Layer 8 of a small transformer language model trained on English Wikipedia (15 layers, counted from 0, width 96).
A neuron's activation on a vector x is squared ReLU(weights . x), where the dot is the dot product.

Input weights of the MLP neurons that the questions are about. A number n stands for n times 0.0052.
n9: -20 20 -4 -25 -8 0 31 -16 -22 11 -17 58 -34 18 22 0 -27 -44 -83 41 12 -18 21 -9 26 4 14 29 6 48 -20 -19 -43 14 -46 -30 -18 30 -7 -3 -33 12 36 -9 -26 24 2 -31 -38 35 13 -23 3 -45 -34 -12 -34 -22 9 36 -30 -4 12 19 13 56 8 -1 -5 7 -32 -15 29 -22 56 38 -2 -29 19 -12 35 -3 -38 13 -45 1 50 17 8 15 -13 -5 22 -36 -48 22
n87: 12 18 34 -20 62 9 22 3 31 -12 19 29 6 -7 -21 -31 -11 -47 1 3 2 -41 -60 5 1 39 8 -8 -68 -33 20 -14 2 5 14 11 3 11 11 -47 30 -28 -15 -10 0 37 -21 -1 -30 22 -8 2 22 -35 -6 -13 -8 -37 -25 -19 14 60 -4 -1 21 27 -7 5 -9 40 -24 -8 9 -1 1 43 29 20 -1 17 11 25 -20 8 7 11 -67 -16 3 44 2 -13 24 -12 15 19
n97: -32 19 -15 29 50 -22 -53 26 95 20 -15 -4 14 -20 -32 2 21 -7 -4 -29 -32 11 -8 35 49 -21 -13 -3 -7 -10 14 -29 -9 15 -8 -89 88 75 1 -14 27 4 11 -16 -35 60 9 12 -17 -25 -25 -53 29 13 -38 -23 -5 -11 -53 4 15 11 35 -5 7 8 8 22 -18 39 -16 47 -11 -17 46 41 16 -8 16 35 -6 2 -66 -10 -19 5 40 -17 50 -9 33 -36 -8 1 6 -22
n181: 20 -42 31 43 16 -18 55 -38 -17 32 -3 -7 -7 28 -27 4 -1 12 35 -51 -79 3 -8 -42 18 77 27 -35 -13 12 32 -36 -46 17 -9 -11 -58 -1 -7 17 -7 -57 40 49 18 -36 38 -33 32 21 4 -38 9 -9 -13 -2 -17 -46 -44 -13 -22 0 -1 40 20 1 16 12 -6 18 21 -19 28 -12 15 -19 25 35 9 -23 64 1 -1 -1 15 0 9 -18 -11 21 -35 -12 -35 9 61 -15
n186: 11 -1 25 -27 45 32 46 -38 21 25 -18 59 -9 14 -54 14 -9 -7 -62 3 -28 -23 15 -48 28 -4 27 21 -43 16 -36 -41 17 6 -24 -9 15 -1 -5 13 -1 3 -9 -20 -30 28 -1 21 -33 11 -19 -12 28 7 -5 -20 7 -33 -58 17 21 13 23 -1 25 -3 -41 29 -44 -15 -2 50 21 -45 40 0 9 -21 -12 19 -27 -18 3 1 -5 -18 54 9 -54 -17 29 43 -9 -15 19 -26
n187: -2 -25 -67 48 7 18 -20 6 -49 -4 23 36 -25 15 45 3 6 43 54 -25 -8 -25 -7 35 6 -1 -1 21 20 -13 -14 -26 -4 12 3 -29 -11 -2 24 -8 -8 -26 0 2 -29 -49 -34 4 32 -15 -31 14 -7 -19 29 22 -13 45 21 14 22 15 27 -4 1 -28 -32 -4 31 20 26 70 -30 -17 45 -45 10 13 -22 -42 18 3 12 -16 -31 -29 2 -21 -4 -28 2 -26 16 -40 3 -16
n205: 21 19 25 6 52 8 -25 35 -15 -27 -10 59 -6 -30 -19 -1 -6 -37 -68 2 -59 -40 -2 7 39 11 11 27 -45 -18 -13 33 13 3 5 -10 47 -8 -45 -7 -17 38 -7 -1 3 4 -14 14 -4 -10 6 -60 42 -1 -5 9 17 -26 -48 0 9 2 13 11 52 -7 -24 -13 33 -14 -47 41 27 -20 44 12 0 -48 27 32 25 -19 -42 33 -29 -29 -28 20 5 4 -6 6 14 0 16 -2
n272: -6 -44 7 19 11 9 14 -13 46 15 1 4 1 20 -21 -11 12 -7 -14 19 -9 1 30 -30 19 -8 -37 -12 -46 48 -10 15 -6 -40 -30 -2 15 31 -21 -14 -21 19 -17 -23 28 29 17 -26 9 -5 -41 35 30 27 19 -8 -22 -5 5 -19 35 35 6 -20 -11 55 -2 2 22 7 -10 -18 -11 13 15 29 -10 -32 -25 13 13 56 -10 -10 -54 -41 -1 36 40 -36 51 15 -13 8 -6 -17
n336: 3 -22 -57 14 -43 -6 -21 31 -13 1 17 23 -38 -22 -51 2 -15 80 29 -40 3 2 10 37 -18 26 -9 -21 9 1 14 -13 -50 22 -84 14 -17 -14 31 27 -49 -8 15 34 -18 19 -50 10 -7 25 -73 -35 -19 18 8 -15 -10 7 13 -3 -4 10 -7 12 5 7 -17 7 69 -30 -31 -1 23 -30 -2 35 12 12 -26 -29 77 19 -32 35 -54 -74 7 -3 42 -39 16 -10 -22 2 24 6

Each question shows a token from some text and the vector x that enters the MLP there. A number n stands for n times 0.047.

" the": 4 -4 0 -2 -5 -9 11 -2 7 20 -6 2 -3 -21 6 1 87 0 -10 6 25 -5 -9 -4 24 -54 4 8 50 -14 4 -5 37 -5 -2 18 0 23 -16 -1 4 17 -16 -9 3 14 3 6 -16 14 2 -2 4 8 31 1 39 -9 7 -1 -18 -10 -3 -54 -35 18 -2 -18 -9 8 -1 -7 -21 -4 8 6 9 1 -6 -3 5 -19 4 -14 -9 -8 -10 -20 23 5 -20 -13 -5 -14 -8 1
Which two neurons fire most, strongest first? n97, n272

"ur": 26 3 30 -30 -14 -5 -8 -7 -77 -1 0 5 -7 -4 -4 -5 2 6 23 7 -4 5 2 22 3 5 10 -45 33 3 14 -7 31 22 20 41 6 -27 -21 8 -10 -7 -30 5 17 6 -2 -11 -20 24 16 5 -17 -12 39 0 32 3 11 -13 -58 11 9 -7 11 -27 1 67 -1 -31 -24 23 -34 -10 -36 -18 -27 -11 -31 -7 0 8 27 8 1 -15 19 -15 1 27 -11 12 17 -1 43 -17
Which three neurons fire most, strongest first? n336, n181, n187

"|": -11 -1 0 22 4 -3 -3 -17 19 11 -3 13 7 -18 -9 -12 55 9 -18 -2 40 15 -15 -6 12 -55 -3 16 13 -4 2 -10 83 -4 24 17 -6 9 14 47 1 9 -33 0 -8 31 1 -15 -3 12 -4 0 6 -4 12 14 -2 -8 12 -18 7 -9 -11 -41 -10 23 9 -46 -19 -15 -2 -2 -8 -15 -31 3 3 2 9 -11 8 -25 -1 8 1 13 4 -8 -5 -38 7 9 -14 7 -5 4
Which three neurons fire most, strongest first? n272, n186, n97

" |": -5 1 12 13 2 42 -10 2 -15 -10 11 0 -12 -18 -19 -3 53 2 1 -6 49 -18 -14 17 3 -45 14 11 42 -12 6 -10 33 2 48 10 -11 6 32 21 -11 -13 -41 12 -18 13 18 -6 4 -21 8 -17 -12 -11 -23 22 12 -17 16 4 -16 15 -17 -45 -19 -7 11 21 18 3 -6 -3 -10 12 -36 1 3 20 14 -3 -5 -10 -4 12 -14 -1 15 -3 -6 -27 15 -28 -4 0 -15 0
Which of these neurons fires most? n187

" 6": 11 18 18 4 -12 20 18 -25 -26 15 -9 -4 -26 -2 -12 -32 28 -30 11 10 41 1 26 14 22 -42 -7 25 43 6 -44 3 25 1 9 63 7 -13 6 32 2 -6 -19 6 -1 30 -6 -18 11 -17 10 3 5 -5 -2 10 9 -1 -10 -20 -10 -26 -16 -17 -17 -22 12 17 8 -24 18 3 8 -16 -27 -25 11 4 26 -28 36 -19 -29 11 7 19 21 -11 -4 -19 -1 -2 6 -5 -13 -1
Which of these neurons fires most? n9

"y": 35 28 35 -3 -9 4 1 -2 -24 -17 -17 7 19 2 -10 -12 44 -14 18 1 -6 -16 -10 -37 -27 -22 21 5 -8 15 0 4 44 -16 4 49 -11 9 -29 1 -19 11 14 17 24 -26 30 -13 -35 -11 44 -31 11 -22 -13 1 46 -14 -38 5 -37 30 -22 -7 1 -8 14 24 16 -9 6 -2 2 -6 -29 -35 0 -36 -2 12 15 -4 6 16 13 4 2 16 0 -7 6 -20 15 -2 -1 22
Which of these neurons fires most? n205

"g": -10 20 9 -10 -13 -24 6 9 -38 -5 -17 3 -16 -14 24 -6 -13 -5 17 3 -37 -6 24 8 -24 -19 5 5 -23 -9 33 5 15 -4 29 48 14 -1 9 10 -18 22 1 -1 21 -23 23 -8 -9 7 73 12 -24 -18 25 -9 52 -1 -25 -27 -2 29 -21 -5 5 -45 18 -13 14 33 -19 -29 -2 -5 -27 -15 2 32 13 9 -1 -27 -33 38 21 -12 5 -13 15 -2 -1 8 -10 -38 6 -8
Which of these neurons fires most? n205

" pre": 30 -2 -16 -19 -20 5 -5 -21 -22 -19 -24 1 11 -1 20 -38 -14 -7 -15 15 35 -23 26 5 17 -10 7 11 52 26 8 22 16 -5 -12 -3 -1 23 -14 9 24 18 -13 -3 -1 4 -10 6 33 0 18 -34 -10 -43 35 22 17 -16 39 11 -11 -1 -26 -20 -3 -25 12 28 14 5 -14 8 -22 -4 -14 0 -57 -6 -8 -32 3 -23 25 4 -27 7 -17 -1 33 25 -18 18 53 -1 -9 5
Which two neurons fire most, strongest first? n9, n187

" his": 26 2 5 0 15 -23 -20 16 -9 11 -36 -18 12 -4 -8 -7 68 -11 -18 8 34 8 4 -7 7 -42 1 4 37 -19 -3 22 28 10 -7 3 17 18 -8 14 -7 20 -21 -14 1 13 -1 8 4 -4 21 -7 -20 -6 30 12 39 -21 19 3 -8 -18 9 -62 -9 -26 10 22 -11 3 -6 7 6 -36 -3 22 -19 15 1 -25 1 -24 -1 -3 -14 7 -7 -3 -3 -1 7 -1 -9 1 15 4
Which two neurons fire most, strongest first? n97, n205

" Sp": 18 3 15 17 -6 -9 -7 5 -7 9 2 -6 16 5 -39 -40 12 -29 -20 17 53 -8 24 13 16 -12 -2 15 8 -8 3 22 -1 8 14 50 6 17 -25 7 -4 16 -17 3 1 -18 -6 -9 -4 -1 30 -8 -13 -32 33 2 20 -14 1 -6 13 34 -33 -33 -15 6 7 74 -17 -29 -24 29 8 -2 -43 -13 -29 4 -10 2 -17 -21 -1 23 -25 28 9 2 -11 5 -17 2 -7 1 4 45
Which neuron fires most, and how strongly? n205, at about 0.21